Layer 9 of a small transformer language model trained on English Wikipedia (12 layers, counted from 0, width 128). Numbers have three digits each and are written without spaces.
In attention head 0, each number of a token's query is one row of weights dot the token's vector x. The head spreads its attention over the tokens so far by the softmax of query dot key.

Query weights of the head. A number n stands for (n - 500) times 0.00091.
q0: 489684348593535365455564340511592579570525497570356545521358310486368576444412257556658638377330500739342553390387538435332570523355430422526530410347567321640343572637576464446601485364555485609389618546463538440522393465705329417477537435606482459437356183431685672457339678514579544656567699578533546575299360431592445575731373398450283633607339504604728278386732295576691450481687
q1: 643680419578618496493458589207522602650595319453515483390773561436620380676685683551566467577496356375309396520311583590664616605526558574500722386835707447573507508522542565568540504682570585400463547601549522478400511511565423534681562729439537578556246512640465385534408526455536346528500361305427353586456360285396565539550316463757549484638875496334641426331120526352508295527365
q2: 732679386625412588330470440331631266638704403492464517496605373446198119663587442379390741648361378595384442471420598465636576496574689580468783439512519350492262590668469433675620416672534636359496462573460582542401400621401523496667676500659386719599218341484569448493511417312545633625358460270205375616378451619400579423599285531381465537732582541424439460334282469366488354673488
q3: 216661654446579580659455546676272325434455410268697359643565256618488379642457423336361727536383492801430564513763615439332475504667319508428290716285288355607406397409459754463504462317597512643673712758433508583575524587455524496373467370539500551574436474300440508533591453524479720382508429525550480420277665473540668588380635627733676584680544631446462404167659317869416487446663
q4: 401650288615406462566561615606533611396638319410370329439596526160618732446378445393536580569529627637550515559533496511468295285455278340607519589590380444669396446457455470367293531663528447707540521731564472431662566680726400634465519433546449458339547583262547511388472643545310496371602549615720489347485222338584429783500669677665388427649669465504588572609721456560646464584559
q5: 365314529475433402487510574485112503452494523344472542404338688613373478448357641602500287512411482485585541484620575577435632305593514564432512491712439422526390406459494386527457356472613470471361595417495588340503453668427532712450573535491424398368614554515516557418506641614413429562424625472558390509512478523403400610576655497421443523534367621595593632282519506425292414396569
q6: 696496601554464443431688621316564382404402356480308446413525430391629633220401603197615528536375467152306400474452754427562692483370524679672567644448755447524386547206303668334484479543465558381363457822563693433893512622348508537530654556546480411504504483373555551374788673573568523424428346605537591544719617372305224435475719492620729403383649525325378387691470593389677491487500
q7: 555507678337408412458615365560719493511666568337472372471374319520580568405708415615421427507552497362516264482556532362818372431426477592719542325429404491598672451523676449554532396694569407447577292480474609477486500588619357456532421428577284591430651529656532587574324266537641427389658555556493618367467491474556664357431510592570608535700420437607238652463550688517675536528422
q8: 519428598560628524620585504568622566382471559440714315241709263395518427365337538232418335493437463774493536304514371292528388520441380611515379462585722551631546672243644489609317553408365493425533634374465556486400561560522468599336249329427358678395500696298408668703340514723404296582532597504448468493468553486675441517344530643435636547465467485684466624249578646507534321538573
q9: 671480421636288442472483564420645419558702485264544648300465425716465410583430337248372462160340500549511569618325387666731484691481369443644420685406527471523481472455574496407630432549361464576419365485557419508247634613586672771593679537632394717544455662543354667419330466543589500285314548704631470527508280710766396420516588678527453566415462605643360607487504303352508116588635
q10: 443522458673496536217438668568360659736470409400575588508462631234752450500308409269483251601707621404278606486551123616481584643552508466407500572482551431567367721550313262436591549680294737508261737670556561542351734312461571410338606404243554571283429703695334500398496762474194598670196513775399215742513481537475401484395607508525660375467385402615665593519652367357509270544518
q11: 457590537613434397453404333552478658362538406474403661361500496470638452665640738309640496471551432643302485345445453598627686585508635592695438422628574603438533484496568587455728422429250700290586278593503636500558474387779186342531446741421621559464401484485413493631254613515512307408485585457631328574386480335463496681596559548426572461576777492519617252784496711166676496403416
q12: 416489446393232644563303166493317415485547490455350566438621554589380341580375436315410483531373532385343310421455723404632357416575514559622426452477437745531441586678558640653644335653202536577620555398592296573536454700663358443593716644591535567435716515400448514474473503561683466744521536471405483514329481721364483436558548385433536445565663407672323445352550372597707550456583
q13: 430365633539500506530636380641513670548445461695430488593378562418419225573431388567417483587760524603428463644637279503348598621322566443245744368305366465437447464620572383636559553303507783373571315534373461596608388573458705538350479493477583486491530471452457477375532467408779549490554413556619404615630485435453310555312663513567424430270357762419319475545605541455582474549576
q14: 349274627318446365602277709536562654472600433471591487708648507294610402643402442351356493435511541296567416543583258577540542437241546543325428465332507600332518813619426426544539530500484613320588660620414560486534485668803429408454508555580557481458392457533519578349321343304458521331471534420511493446742407377623595528620286518416315431648672469715630526544476574693695630818348
q15: 530496347487557645589671435648426513401315412577552515488347504458521136646424623452810672414520597586640359324533509358423401603660844566513838500584315441431524351537601496475597272754559517398550561413384691573334512480475188345670491629536292543529316630412338508481352524542693448716717723349209541417353530472315672394479405132483601564544596474083205693555352437403682545453562
q16: 542433214453339736626510354347576687593684391460585581416463616600672321469651505316353272380250394331792523697289505559455298314587677281741760286447585423491513347643611666669500354667416323361659421477670278669286410628421389633395463690799531822472469618431433587350513270550974413487442780311500602509241380465652727487588183402523578371408663377509367462560313824505638495697582
q17: 361508315467383500567452250853351603710312321353574564601404815282575226500470391558589441663550564578386654412637616838305557697588485371401327550445437346233419462512343464369412443442530459609397515425421151527451567512601785524633328538424737550528442632416704313529533346528571462545453549632557508689383414667727637500541674683374376698431405579655587615496437305649397547439500
q18: 598456485598424570380613569444726528359546497452551560293494565687584444579508537445366417507255628614169381697441648496627435679383291410526646647549444430445370389680646379525663598630319431365454442482521672380431440435615596620570449647651545566577524318440478608439507681319711426616594460716554445681555350621739415537612515469294258467327605493449665264527513557407445632478571
q19: 420558620565449584503549561317683667664593411403722335493440255626434551533449645296543682355403395475575375343701314366597351668552205733485538531614329399471726441369474489481589377430520527620570453272458574652500537432715209745287584445592620361451482396657543706395507557511356528594810504258371594515362648496420472500523523475482515490311537303332446439318448634455338472554555
q20: 480560417547429687844411441447606542516523427511449602574442399580473557374439480678754571765559458407427349427410608615749696216465459429658373376358583701377700584485527508764448429320396563624602467549560449351484326600279426404500500586558496480693646553608660295654486385565572351342714801630566317474298593576414412561617619448462612729548447321641437500341561592554353467705763
q21: 519279203581594476427245232540394511484642436392462308649460542545611618551552206342602256282443388409415460465588403459706145460522381474404504477425485563352406652609312444567475496445536333434330471353500372616500570219458269563714244492550435573510573400504613397401615504485555514497540416696367406603580406585482429619508450504320556481607748434573222737825514370665535492569528
q22: 639705540247488515314586568318387582368508637460639649480277363533720691496496319445628588440673413632488589297613419545451710434418500440377352692391407608655532556536442430455595546333513521652516381614344477325379488139334488635278319290473640411393500597315504755586489223418298516427452337703621253532548281605641590438304785832500442647614337657542441378415683402285589443664322
q23: 431463690438472702462593732385767356466663378520471578380786475514605257654395578456387490290375326582567573500590548627335518470489585393569493460298590464459643426404550479542436489448504781414671449319579614730417266394650677401353540515510534643675586217542614571481405442482537470503652453380442503559517627614372591447514573345563500452686454313388537583562447387521577620725727
q24: 658429392677818537510457327500659500562309390337607367542471246557614504403416481678664644402658547448476288515637414486687794508267337496522485575455700547667497481357558431650462633249399570461486514330506636577365450295289472539403416248493479507332483561640624493549517562640537463507686544467789458313426390551433589331387318378412417518682386530518504618559694457551426431474500
q25: 430531592509471508542420574609258483532530593455836387248553681500462352488627688430372404785565556603707492509475531309491335345321590363377518708383329508446348429392603521424149570553611552467681607395368767570591181492483673551124635396500541372456521723521327411612500463657362347552650569500413372127479604254284675460586394442270359340496542399517482679722654475290169214321626
q26: 599548477507329234672220692341585407550446586621548319448379380596418435476424459600580577312483648524415585443493448493551540554342469268559352351466514406702382383514612753418435559335687624521567368571577367514325560413631403539556375485561727760466322554547410682412530704622282704463514284589533566557574587640612431433460652594408442546572500459632775643277407543496240485474591
q27: 703628657550148500390442387478578219859553403113491613436445264618387626410458333473539246526276575209466452477435463504538726609827589418459391477477336682278542555277429744711559346680486522349709453409644467526348526560438589645573721434345449883511646722230357332468726321504532642335444536323460427565388393425345521351343518461561557587787631587717486459394410627327459387807454
q28: 472570681434451472428700382613483406489270465539386622438551398443497603510310482364369332588610612588407264387444584631628338348473373454538323325660520475428451496355446480560481801658664672355643220590506414251521467376428445450661469260704641420485579687510528455503619360655747532554523479542517405520447652398493490509414329464550591627410403538479639472438597396432483374628575
q29: 438275443832659447585773613664385479321578646671729575545424611359479657414455452456445288452588539627557514426344496560734504489393544458478383662403552337442531533400632546373459529537331529642447524461665618373496535572522435695552460402510321537478593610304533625300361350727607601380528467390489624587566423409760524680360540507605706370561535676613273460376454507432401428282642
q30: 766575567503417488617641497552432418324526648640507468376714603546507510471517631429423336615686384420509406528484466382543530623503532529619446469462571565455529614554639556379503260651578379539523411416540556832507396608510322625633567486581372544357510602431685544359515570526462407716641517212460417458667639566355544531537449558380718612440624289604558631400439726480524619561372
q31: 550594382643452370440368554478478759718511299358554313562339492522370253416684508519313426584511511299421348437522751350618284593541685507383275516464341479325638658603424341635645423590292684430485315463198425547267530696530395534516669364607639792565386480658492504586391500372736746511404492314542478552754452518493676564534395639563530413406631391508543539602493436402535496477603
q32: 244462583364589585601430551719317441124400561544430556699528647627432471363389309434305464239408532659595464486718334364263276705632395287613101472495308483288513619496367532459378322319658463509450601590524362549838437421482702436292500340345619410346611412171548704571517597687405750479326300575732641473509521846758396440389698686339372512291198557822500556446796364610288563565548
q33: 660742245677530486347681339331605561652492427607480395656517457496341520396439524386675579500324619682416470351290615561537523344320636522370666564456459410337301624701577362416625378652562644489356640530428544404267394748535456431572465435761604350596258410339727573395422603393372402636380598539180552613351369431294456425504334649387343575628496516433445245413479496258548419469460
q34: 421358669607692397473581417493576657504507618684414604393369480560464528458496479514666507409654470650487507412457604417348623597443587516586524545408461560280287616679554517450567586297485623392437513414480703532623381500229468166531514571414676618663542303406476644616556603537420414494372582624408425612601497643336423500415729536358403591494470732699514593566653413288594521507504
q35: 334522512485468483564623581486571317353558579570441510430577737607322234483584576656448317437497236640322464674525339389410275674590587613582530481485454335430625398405478732464427533733570327338546417624422401794533354444332740475605286546326413809531504469482598397484634382525571629439616588292529657429532558479630610524471507532557565522497589504496407363723580665380623554640792
q36: 485519508398453583569597621330652500421434567528591539586372370580449531347445311409321453597320315579591554535525416650588300488537337471584318565275669414650748458281596604738458553527340245557464454358582277579407562358530486658408304285381396824538403673511500360477455514511538486424590650379395629551601427608676609514239519306308670422461354390492367455380609500326633422564822
q37: 654672566500654280435674445701595462322628622489587626395466309577420317478676504576507474440359876631735553144436275431450275591573574410460488568520458514470355419338694349485622655375446417436569362485497540601363534466539608623444634545595418444373353813438572702602407318234621544478474673520217418447643364474560415522590504474587659566581607672318289449504410638516664397437122
q38: 572368410635457463255683477763298727674460513822509516372457762613639523492430238373406427415727421611442461661667719932628356486504420205437554700412440369415525275496385496635723514230424540611270686509594396343313310610438635439523527481317717468652342500465537567344606420382358550311427138726692398716641603675491584339362591607530342377508474795446559545505288277434473673307463
q39: 549550660687500521602586530511489338603333440514462684424517601452515422414563555523450482644696306500288599683315639600600508385403475525385726400786671583478575395681377343596486397492199576442460450277382518626515533303474536533604470484651446151584446353638446550388645436478415433444525477320553345369739436363384316653451408373420608402575816320409523732593586378265588682454309
q40: 566645398357463726580546562511526481282625594354403604390587664492373340339604762391331430449409557489381563555352351316545469662545777677406527512679677518562613449636485508564699585768410469305325515575536357734485440445477664455465542657479511664493599367371405615466641369609705300617607723395558614455412605640419392355715344294455750481446713273423570438545331628565653629457687
q41: 735507409469602339452667771434470658395500439569361521464401562688396468562579564465513682401711385342545520709632563487687573634537663394612580581586348288464490507424435503554513628475452383431487467423780619418363547333432598605461624622465582528441289373642377471334604526429571567560381448566386644530649436667563574446328423451660578428613507503597472569485648254323363453646678
q42: 445667545488496328500412634598673549418301544356833388667357515557500302496419645638441429563584358507682451335661397557587637549404507571330441540605564511618386632392577477401331504304674668451651776492510565693461564315740419511341390321500311591463474484354432602726350522580168587518235586177539493402328314605320551565387421504444362676471375563641547567363603393658409321692516
q43: 665567570689632449580333766392449439590263481384341457425529520458334493340424313620557604409661425547429813629535419426567626389526469367403377440476323424528438446547471701323438669483619599566500509612483739337493471594477294571359576483454462507379598673545436414571575569468412472424519500530572622494282480546506642354500460475621623368608426604520493305398596494406413373440643
q44: 704538504337421493330622371406504467433563500407500549443349627489504598443539640462525532464518322357493627570558746478628409389666678399374691473574457424514585461608522704522539443855420123406719383496484426522248332211638618397696417480542364481455482528689604341439417422733485455472637771302504518391464587402374698507725435565478256579539577427485313409689428614537596669731434
q45: 475634204367618364400487529548552633673532558668521532390504492697600731610243419479433401484484654300558368390658609544684541448714352429521342567393583542445442356390325671733329720230299772646560605488361473363414524652410687319555302281435535441574520539496466488194515722351576706553539310612562186635476307626334261337344659654544435683504396667599433616491673391598487448674551
q46: 644483379776309342475782512398654364423351351252352617512536614572234640309406454570683586051565278465370512365524454548665401448524504473496620692771268353655500391492746524404504624664452308445409659445424443629451484465386624404542635474527371122643645440645513435390597488295437565421735525566651496614645540336508466398341683656638609346331440537455392644688593456585621513554314
q47: 398523448344522555408549500522496452686326458529462618346461328720562766475272275534241735410454507417620442496478273445588674623578354626405424569438558472432614457493455526474280553191512688565664603715468444500459445682593557301388398382500446454596504536281500613281603447618709692600327274843617453649457460563637249510699653540678452541426383642496458436528445437515496610470671
q48: 428658519512609527456277428514480599591541559565518526528521518401474466514572438334420468557545556654466601392517393339522569431664540477491376427410425533523557506349435471374689630466430524537456514416326661400586587381488500582320500254428557461490549475412402354553432412523555511352425338557620645520460497603635382346437391757566668360506648734422618455443530520597369447280512
q49: 366827633551562725553644329444604609458358449661464525445645446605482463459492407139497586665405571716510437671344353507569225288663708659463529419436303609438555437472621447528663435722504385427493531476396483538281448585568353359585504669547332635571572591401459308461451575450507363464490619325460497357590589510621473467579277617584543458422760551315485591354375641486474349522474
q50: 228508443735400435522379433609552577583635359322743601635445264378512669405535259627524548607508673544445738363436623655296467688668393360530407385388192561540468744703660348598453550466757291616245409399373609294567484543500382341487609352589484691383253701479274551455443453635320515477444604719550349661404397516560555692155750632572475479586451784726496513411443643693530430324375
q51: 676754368527671518497513559477598603742366547360304605541636527261693605704614524322452552444551500493380575576691257393459707729703496362492536393500507543578496228444189738161449339748434527373235467485457547504624636374809544645548574545446637429503396643462388460594610570462488348514762313441426526466433362322339350410477579437365611396559625433445464492354457523527658366343427
q52: 429838524579857308487814492849378631512430440613598523383448574576496744312535396553447464496651735468395536542557599460512335461573504439383576470581575373486620504429570577551574564523548649536232489576449580454515511210481599456611279617448596530446611539783206584610517708460630514243464433636620550702525457493482468559347545396695551484367482583316261496452459672452542473492531
q53: 533592454413466490431737267570417447473621307456427566448623382563507773538500493580531569500466440610530448411483353222619612417698439351580358404451510414497391456645617344669347722478515579562640565350579732524626545380557411595610583662208778471429459568486415480581408585511467443454417403613457263577645478342413334477331837617577404476551626507750460576708651556454691425402582
q54: 488533504488431379563638512404461363235567597504355469550360345383248537458596640581420515382447449382392554500454533551632536534194674366468520630372235313363678549557634622508632710414279636404795201643432664542596423379532523586418552408638401374405393504590357242450474273484959526291680480476612569569485489437554455618480573523789571513635694208227419544748529477504447600560368
q55: 418523590511401306529436627436575453411442271528612693433671456478504542437677504451355553616396489493662604389482443551292422531511587684586433666715635670532434458277650478551333433470429452550417490529613689542544332546423486482757504585476549477569578318344473510665571336456310452561333304436467560307263402631649576374500357656557711599604406372389553511133264627602252658295336
q56: 451428757519396397601674376504619321303437479528696663831582467427649341493418635360500590471401364486619453492687657252595444469559649582413519767516590462347436485293286644372475726611456466464554426554513312600433714631496578647534568500740432572465561720379623549467281475595488604376482489568594439572321613587554777390601443539431474475504726698425432568496650496770511285361465
q57: 520446345517551635526417476423655546609326334665513538576512610445412445373618386551561481481522464529488565707494425376514436342300389378605527408306497491465238572286470540412547537497258640503477418461477600233243643532556516376589409615528602503392481795487301437410531570533524519586445714520661717516285462656587497312487507426374516422374536612399625416607601369394425608520680
q58: 640508492584352531451398355515529434516593341586394375417352298526526433651465329297327609316553533518401372306482527526500519373407443533645385423539391444565543558413306373673592774326412564681236582570430658514485504547609436578373481398482367316413208476355670394395234604411337423434634579252719428504482517788507305705504649612423426364504416278379370253456576493381512685356531
q59: 479450706384587679448455437335352537346390533467405545394193545687314294444703751380517360547618514483438368550594656439422549566644533674482546550309420580675447450627490497446618560450541420233605582355521568513458632434683648442358528409519659493473397555651436660475369338623404494526463622394420689379670401396483402452549461487362654462490527564553334269630500493727507362689471
q60: 239749666566317423447706508541271646625492629253358420777517549571370298540687484233434592398453470682336637267555602384642277560647395419477562480460474493336475244478594338489468581429553289544467764489516589529569526366447359541504335879482606516389661355319641522541381467350437433458544519384523526548419632557405539535462368346201523612403429473492550592471500732421461464689318
q61: 485620551604638473355480645414457428589344410423612667454548496453572282711673454459430589429364606567376622424518560518253563694449413518373365734454209412574448538221569631514396440424433426691367594482356607377659378542463577431304348492407289440538581543456205476612351549547496555721560585605574669710461516483479216473732650267628420457420586688600755478512392619412459430541412
q62: 476468434678665604510500334651481672545600353556370565321633469531451484437659520460369474235559685369456462548658512282454496669335467327028841680561398496485456560403573562569445678604488602646519337538503431418320405485337633381728402614456522587507474627512544570483454604527444475284384672725316575428395379427541441255176655642693427579603565619535321480667500267288452394386719
q63: 412604265456451567513618515475437521523371486514518623434468457624638432528591526589490490531630489403401285294472552418260295603414538685319456296428504396455386556524453367521438577556659347364323490405525313441529436421605686486604580481490500670534497232443422387656693390454261554420514489419245479430716374642381377550805570340387539482455532437262489632317443326259544264485116

Each question shows a short text with each token's key, already scaled and adjusted for position as the last token sees it. A number n stands for (n - 500) times 0.0023.

Then comes the last token's vector x. A number n stands for (n - 500) times 0.012.

0 "=": 532466511533459537362640609477363344753350524348617481341522356348668416595486444464521485295465528491449565536485473469437611510355333552461303048680488542477532569441476499521425463584568572
1 "En": 416542538453479509461568604489416334653409538431569554401555322366685425628461451459550517374512580475408545520522450481560508498464486550469289176674454387490625595485460525594506494640545563
2 "nis": 417543569470394539481549570513412440588409499452585607449590425499619462606478470463557504428455484469431541501514475541536523605522508599482316311635516383430635566465467465559445494664521562
3 "cor": 478603590437479571500596516477559434525467510497573589490527351544597435540433448444545529467583387517500502508491483463576492536491593584468340315577566364546633558433407453545449465636544524
4 "th": 565536504423445443508525492587429426607363508444582640440575342433590422659495506437599475395494428600514510512437462494566490563520501564476296219617522362487633499452455434561401490603558495
x: 572539550411447546838567461429555519464503582460481415547474477501506447509521397546422494530472465370474424430457465458599395545500502581539479417556584465482589442521604511562477442582490537450497404422585436537556416530348675524361493628495568498534559566581506511543551296557501434468508429446523596433476445531450488547587507533497489496558535390491502499597421478534462510518543
Which two tokens does the last token look at most, in order? 1 "En", 0 "="

0 " |": 513429485544467567376641630480366402712345462393633492359527346408682421557505455486534488299421545504472579524449462434503550564390361533487275073659494505419510553427476496535417476582482556
1 " 1": 438516570476429545457663581452372397637302468504630584378563316324618445625451399450545511240447566427474562503452402430527553570513350555537349091656512404479623572393556471582458487691542525
2 ",": 427509511486385563461675566462410450632333431459536602374485361339635455605539621428564490315490480500414587407455372510653586535508391409456318157685486405442599546386494447588470430725593539
3 "72": 495526524494446526451567569483379438599331476526592595395611371376661491622510468448486493333407447535496501430463483578637516561522445456402369221532505388467581537376498414562468370609589572
4 "2": 517513563430478561499623545456412377680331495497607576391543377350622456563492488384555603286469422544506519461450444508630498577494468519437367162634514404537588600430502488535475409676566533
x: 590410478400474508698542409593473529480563563441588577554605418595469351398504502510447375530445440473534490576518580513447510440456425555785497498419551525659567587523520488504517548485442426427537410522498536567583452557439581493482506524512418520602545459475452470412537437456495477467490587593440440418487576588582477451436568460457530650457488494591452505570445537532589412525432
To which token does the last token give the most attention? 0 " |"

0 "  ": 555494494529482458501551617485460477561310495448605580333494265313671423622479508469520465321415536419488580465443421458509523533480443589453261107643442460427549546433497502584468453648572573
1 "|": 474475491514471546395628620477404430690339484414633508366513317395671401546497468466511485302409542456469581490443434480529550524399384544470273095636462488418528548417477504522433464588526564
2 "  ": 455527478459512542496643604509454425622315462438627527338508266341688491598464521459509428281409516486490594443406423524527514552494408578470339068698432484436582546381483474558440481649517566
3 "|": 465537519438491564445647594475425447688325497414637505361504282366677412550490483446493487298410452493464560478431392525567533500407387554455282084639444488401541536402478511537445450602542565
4 "  ": 502520506400536579526635598504444432626311466431632523341513274343690496599459510453508426278413453520482535465441426559550519542479410574468345070708436487434581553377484481567440480648515560
x: 508462470405486389616581501467471584492615635563572346495547536576429451449559490473486514540485413483647534421427478495556473435440425517700554524637506553534656536531414567490446513484567450497544509524500483518576437544405534552548433661526459528646478406541475511328502506572462448530503451587456592444545506530571487458402421615458571631479423432610467614513464453509587493494469
To which token does the last token give the most attention? 1 "|"

0 " from": 524406472551449581406581637491350408682367461422632524369506411420632376589492451467556505334429531504428559554528467452512573587388413495490291188660520500432505578432476487518425498581509564
1 " January": 470456541503419551444611583484362435704299499487626575444507281433636333617454500452602477331470549355422578541544452456573581650407440498453264250652536484501591550437532427510460396631546587
2 " 1997": 416524591481432482495578591438388382694285530443622586350579326379610356590457536430640564385404548376448604497551466423521555589383529459491414202700617456543588569422560424576402328502591538
3 " to": 465576577406409533505617576497326446716335435479643598340450314422623447699507471411572525352459424448479542550570444494653591616424420464445315170699582438425548572391534492559418430629563578
4 " February": 523646570371423485461638555481343442684293500451613554437513299450661390700475458386569493347478425551544518502578477489604558602413496463479349250701546483501589566452545463564447353594577581
x: 557533539517355506503586500553524558507537453432601460457502526589498366379408438526588496516453379331647508543496586599533527499604534648728636535494551464539542559459525489500481563532467557462418499485575419462494534567483571556419547714410463566470451504514527622396623467555498482465548554453426427445503602552415535520447466514435571648489577373559502506518556484428432579507515
Which two tokens does the last token look at most, in order? 3 " to", 2 " 1997"

0 " percent": 522411507546452557427518621501415394642357507515632541356535410469629399605492426476607474346476540476481555555518500432495553594420437480447283182612514422444551544427531449520486427625548570
1 " of": 508449515513392481456547637539383389683361504439617542329478419384606433646497468426599543338503530458433542541571433503570531599423462461449312204672538468411560584413535454536439497611559533
2 " Ma": 358643612465441495455517521550463454603397456539526599444563262452541389611458533355528544426552437548459454519502433513556537573523528469553312323628503413486627586485551444582454505627569638
3 "RS": 453561549456470403532528543483446481571385499483622628458562326424544331574448503406624475356467398506515513461488421482470556539565519525474316224633534467413558515435446405565502457626605505
4 "'": 522555516452461490583491568540381485622400596546583597459566377384579329611469509458525582338479411599573475522459462463628521532524450477477357277628568410472563552430529466566529518658540564
x: 609501453444448546654531442403542575421592453407656570526496500393517404482554550445460519551601528576411399399558568496478446495463504525868624491481534493544548434495514512511492490553529486506524482520501414407540439476484546538526447586465499525613544497496540538365533422590574557564533570349457443438409400473435583442466371481473577515535494557461505423444527548504449479499476
To which token does the last token give the most attention? 1 " of"

0 "4": 519422490551450570420545617488423411643358497477642529411516403457633388565479427485559515332435530490468537521494486464493566577428421496454285185621498448475500571447493489504453456601528553
1 " |": 468459501503464561395641640482380404703338461415632487363509334417680437558518472472528499300426537453475586513447435459534544557397358517468265074663492485428529538418483488547436465593493568
2 " 1": 425560561461403553481652573467387397616302461507613570375576319337629464637478417446539508252454468480519524471460415484541533566511361531528355110643507399482639583373563458588463493665546517
3 ",": 494486550473414553489644536477414470603342429455534586361499377355639482594549631435551465341486433516431557368473385539652578536513389391437329166658477413448607541388490443601474436697579527
4 "39": 549492525525481537460540547481394467589379484527611594377633378397643505598492495453492489357414471555510492423475486565629522554509440465406383225546488401490572521385498407578491369633576554
x: 588437423324418402509553496546486529430438529547461488503496526543486414399512489506516516629427360527515492495497560485461492431506515542729620552392527634631581579611592603508461600462532317526554312512483498508493451536490588503525474581407400542551538413549510458447534627511541537444530542515480408433552572620530499453471507427424580513541534421416447552562455503530481430504523
To which token does the last token give the most attention? 1 " |"

0 "=": 532466511533459537362640609477363344753350524348617481341522356348668416595486444464521485295465528491449565536485473469437611510355333552461303048680488542477532569441476499521425463584568572
1 "\n": 505444514518479557382611619429416398728345482360599519336541391380669429560482480523548469358441535461452582462515483477503598581341424498490321096694487530457499539455471491502420491580529535
2 "=": 467506546481431559383624635432332405737350481393643505366537371406660385605509446469556469304467527421488570504533411510472604559340359533502251069690485532474508533421511462542426459627539571
3 "=": 456535544453427544374670638427366377780346523376649487348535350373678427625477469426552480284501496474527561492527383562450655501340327519487261015704465567511538537408514442562437431656562574
4 "=": 485498525433443535392667603397370374827353548309643442338513368298659461605484473435487481291500461497511525479507360590448659464337311518417331028671492628529524526405486466534447454617591583
x: 534574500403495462693554560499502536493507537485555485489535485612452485397482454558510493540505336474600479526447461524429499451548379570641584461578507516506565576520497583463489502417544539484443456509548509579522380494422533438530481507384410477563456391490466513162533456444453622548528447498439563533354525555560533501487436508446514567571386470601453496471412623533352584441433
Which two tokens does the last token look at most, in order? 1 "\n", 0 "="

0 "s": 526418488558454561429529651516388406669364497470619550382533397457641380593483474450547485333431524483449541540516470473507557584416439495473250164647479458456507548468508480523447475607512566
1 ",": 492438521534427548415564634514366414710374490431630542364518397430652384588509495463563487327430537437445583515525465464561589604406416476468257145674484466433511553458485483528425465578509568
2 " including": 456516540466428513464601626554327395699375477434632546310510377356654394655495510422597511315427514439451599521520455482589583603388419472496250127678517502403521564419496477559431460596512571
3 " 33": 447610577458455482493589573472363397680352459503657606386532330360640412609478438396580500289476444511521521428522424480626563584488447452497387190633518429481598607401568494574432420684573531
4 "6": 511560557438493489518582558474399403691356492472636572388518351358616423559493510406548578304454448543533515434455421495602556588470485454457373155647526422488563614416517471551433369679550508
x: 574451516424480509621530379556476516532523541481572545588633447540438327388470490435521457503491408438586492544518501519470519466480406580827533473452559529646579538549508548442581561418389452511527434487515506561544460530456614442560480577490453495636457406557453491416498483461509399464487520542480447429459572585539499497439521409415556631486521544597451497572458588523518390539443
Which token does the last token look at most, and with what share of its attention? 2 " including", with about 50%

0 " He": 524439509529481564424553644520380427680390504475605575355542372430657363588493488471560470350455545444441545532509462451481565548399401485494228119660510439422487541470493472562452479626527590
1 " ass": 454478499509471521427533607531391403642359500470613557369503381432619363576457450489562452347492538450429560514549475437464535514415458442427305252595548471435471553483507534525485467591551537
2 "emble": 462518608499483489465525625561302433671339550446576553333605440360594350611515494472642428292482547445480608503590463435509549559370512394447333216660598509470558566416522499579466437635530573
3 "d": 486531569465453483477597640572289433658305492460589510284526412358614399652517504395588463335395502462501603479572534458558557508349463428527304205635550520468564527393500518530429436569537579
4 " a": 480573539476417455581530611634335400650401455545577591338535382454591363592522506439575506378457469536616571472473394473644542543462484407510290205626485396398654590469546434567488471633573595
x: 484563532463586563665532410541560509567570614559515454510556452634370319467531496495592455527403425447535549447460501576509520448504492536873630427509419527574571451512457514501541524480485563485498505525429517445489487496524451504473531669369426520453522517466429463292485490520547498501545523445514461460445536457487507517478488496462598551611495526476458497558457416499482338481559
Which two tokens does the last token look at most, in order? 3 "d", 4 " a"

0 " five": 525420501555461541423507673498380417649352475467636534404520384438628382563461430490574497336432526461445546517542454465489553574439466487483298217615505433456531558465525495510462476603530577
1 " Danish": 462560517471483457453513627554379422638363527479613582410597338391638333621456508431599532361430576422464575529546442539564512578531514494425298223624462430428649565488534462584486500632513566
2 " Super": 341673534387519462428577610500483334598396520580549555437514319427609319564428478395542515328526509525494547547419428467552472479542504537457365264704430385420692563475473455583554481590541620
3 "li": 513546512463547539390586496561548458480489477539533580454509404510572467533455494492530496462625415618519507521454502563544479433459535621538444425603502380466659473577437487521464559607577517
4 "ga": 559495567450463467447475522528443455567400552492612597464588426405618382626451527370544489372501417619493468473453499522614553526563532596465399285639529377447714515492529472588527467637541514
x: 581542527388593483739495537516591438408508520431536487481535489506488535405499475527485511546495407354552389426457554444539334521440483503652430666525515609452527537406547408587435413502470531465695445445508388641478477505491604611550473563560457459439446553570510491530553450542579562373513558487539496552463526572554509600497416433457569500540524437594554478487469596459530398496607
To which token does the last token give the most attention? 1 " Danish"

0 "s": 526418488558454561429529651516388406669364497470619550382533397457641380593483474450547485333431524483449541540516470473507557584416439495473250164647479458456507548468508480523447475607512566
1 " Sc": 413602541461518497510599550590507419615440529533535574441553271423684442609466480442556541342553534458498532524426443528508516541478464564473225151637438458490573561423478416596420434610585614
2 "ale": 392646581420474443476492534568415450639347582511562557402572317459658386666486566396598469326573526456464543533502469550621569559496492519463276268671481449460561563471529401603465430696563600
3 "-": 398604525426467519517553573512473397628415602562455606424583385471624355603470521370480522437514417602531523536478435467635493459498482480437308290670459430429614579425425440538490448563577562
4 "Up": 535489575459436474516476581485465428538339505559618569433599326431616400692432524380609541374521417640527460505479474439577536470503484542422337276609487398475660503442440438551508455615557550
x: 565561503403341505541507628534496548433528518380465484552519460467467347428512444492500325464467508328580499470546555426454510490549487571733603497538511447528548579387545487439546450440474472370511392520500509511441477466493497529519448497544408580525452561555544468444463420635552491517517725436385568459528548492445496520500349455485473558605614435469427534517415539443479517596454
To which token does the last token give the most attention? 2 "ale"

0 " IF": 543424489539485554427570639494418418659361527498646575413559318446694359605446461433580515328481579418452568531513454481520535555469435553437236158675474441472573592482499495547444477639558539
1 " for": 486452520518452564406586639503340422690364482441626520375507400415629360599503456456559488319449532441436579545534440460525571568390411492480272168671526487424530563449492481517434496585522557
2 " his": 476558645470426466504570650642311347694386468531571588353526381405665361662457479392593538359485539390522579599503437457610529608402486478513261184698488379410624585494508373548475467673519602
3 " entire": 453610584424402400483568656611351306664393533483584596360497349373605396637450422438619580333513479505582561516468418515595544565455519515487351205724485393420718579463550420526485528655556571
4 " career": 494596549399426406485546629558326396691348521424616535326526384350665419627409458506636510359508425527569586517524455410587501587351521531435396147733573432457639587453531442557472449635562510
x: 466515590492464538750532452384608559476531491416602480473458399666520236478470467392574369523546430381556439450461603526454416548541351518616497558557538598580504517484522527436504504523474498507502499494568513527547462511488569494442476693579380640526575448538461458445588468558493562548554489470366556516464535422439583578451497459492580633542456521543483535479484507528442428473474
To which token does the last token give the most attention? 2 " his"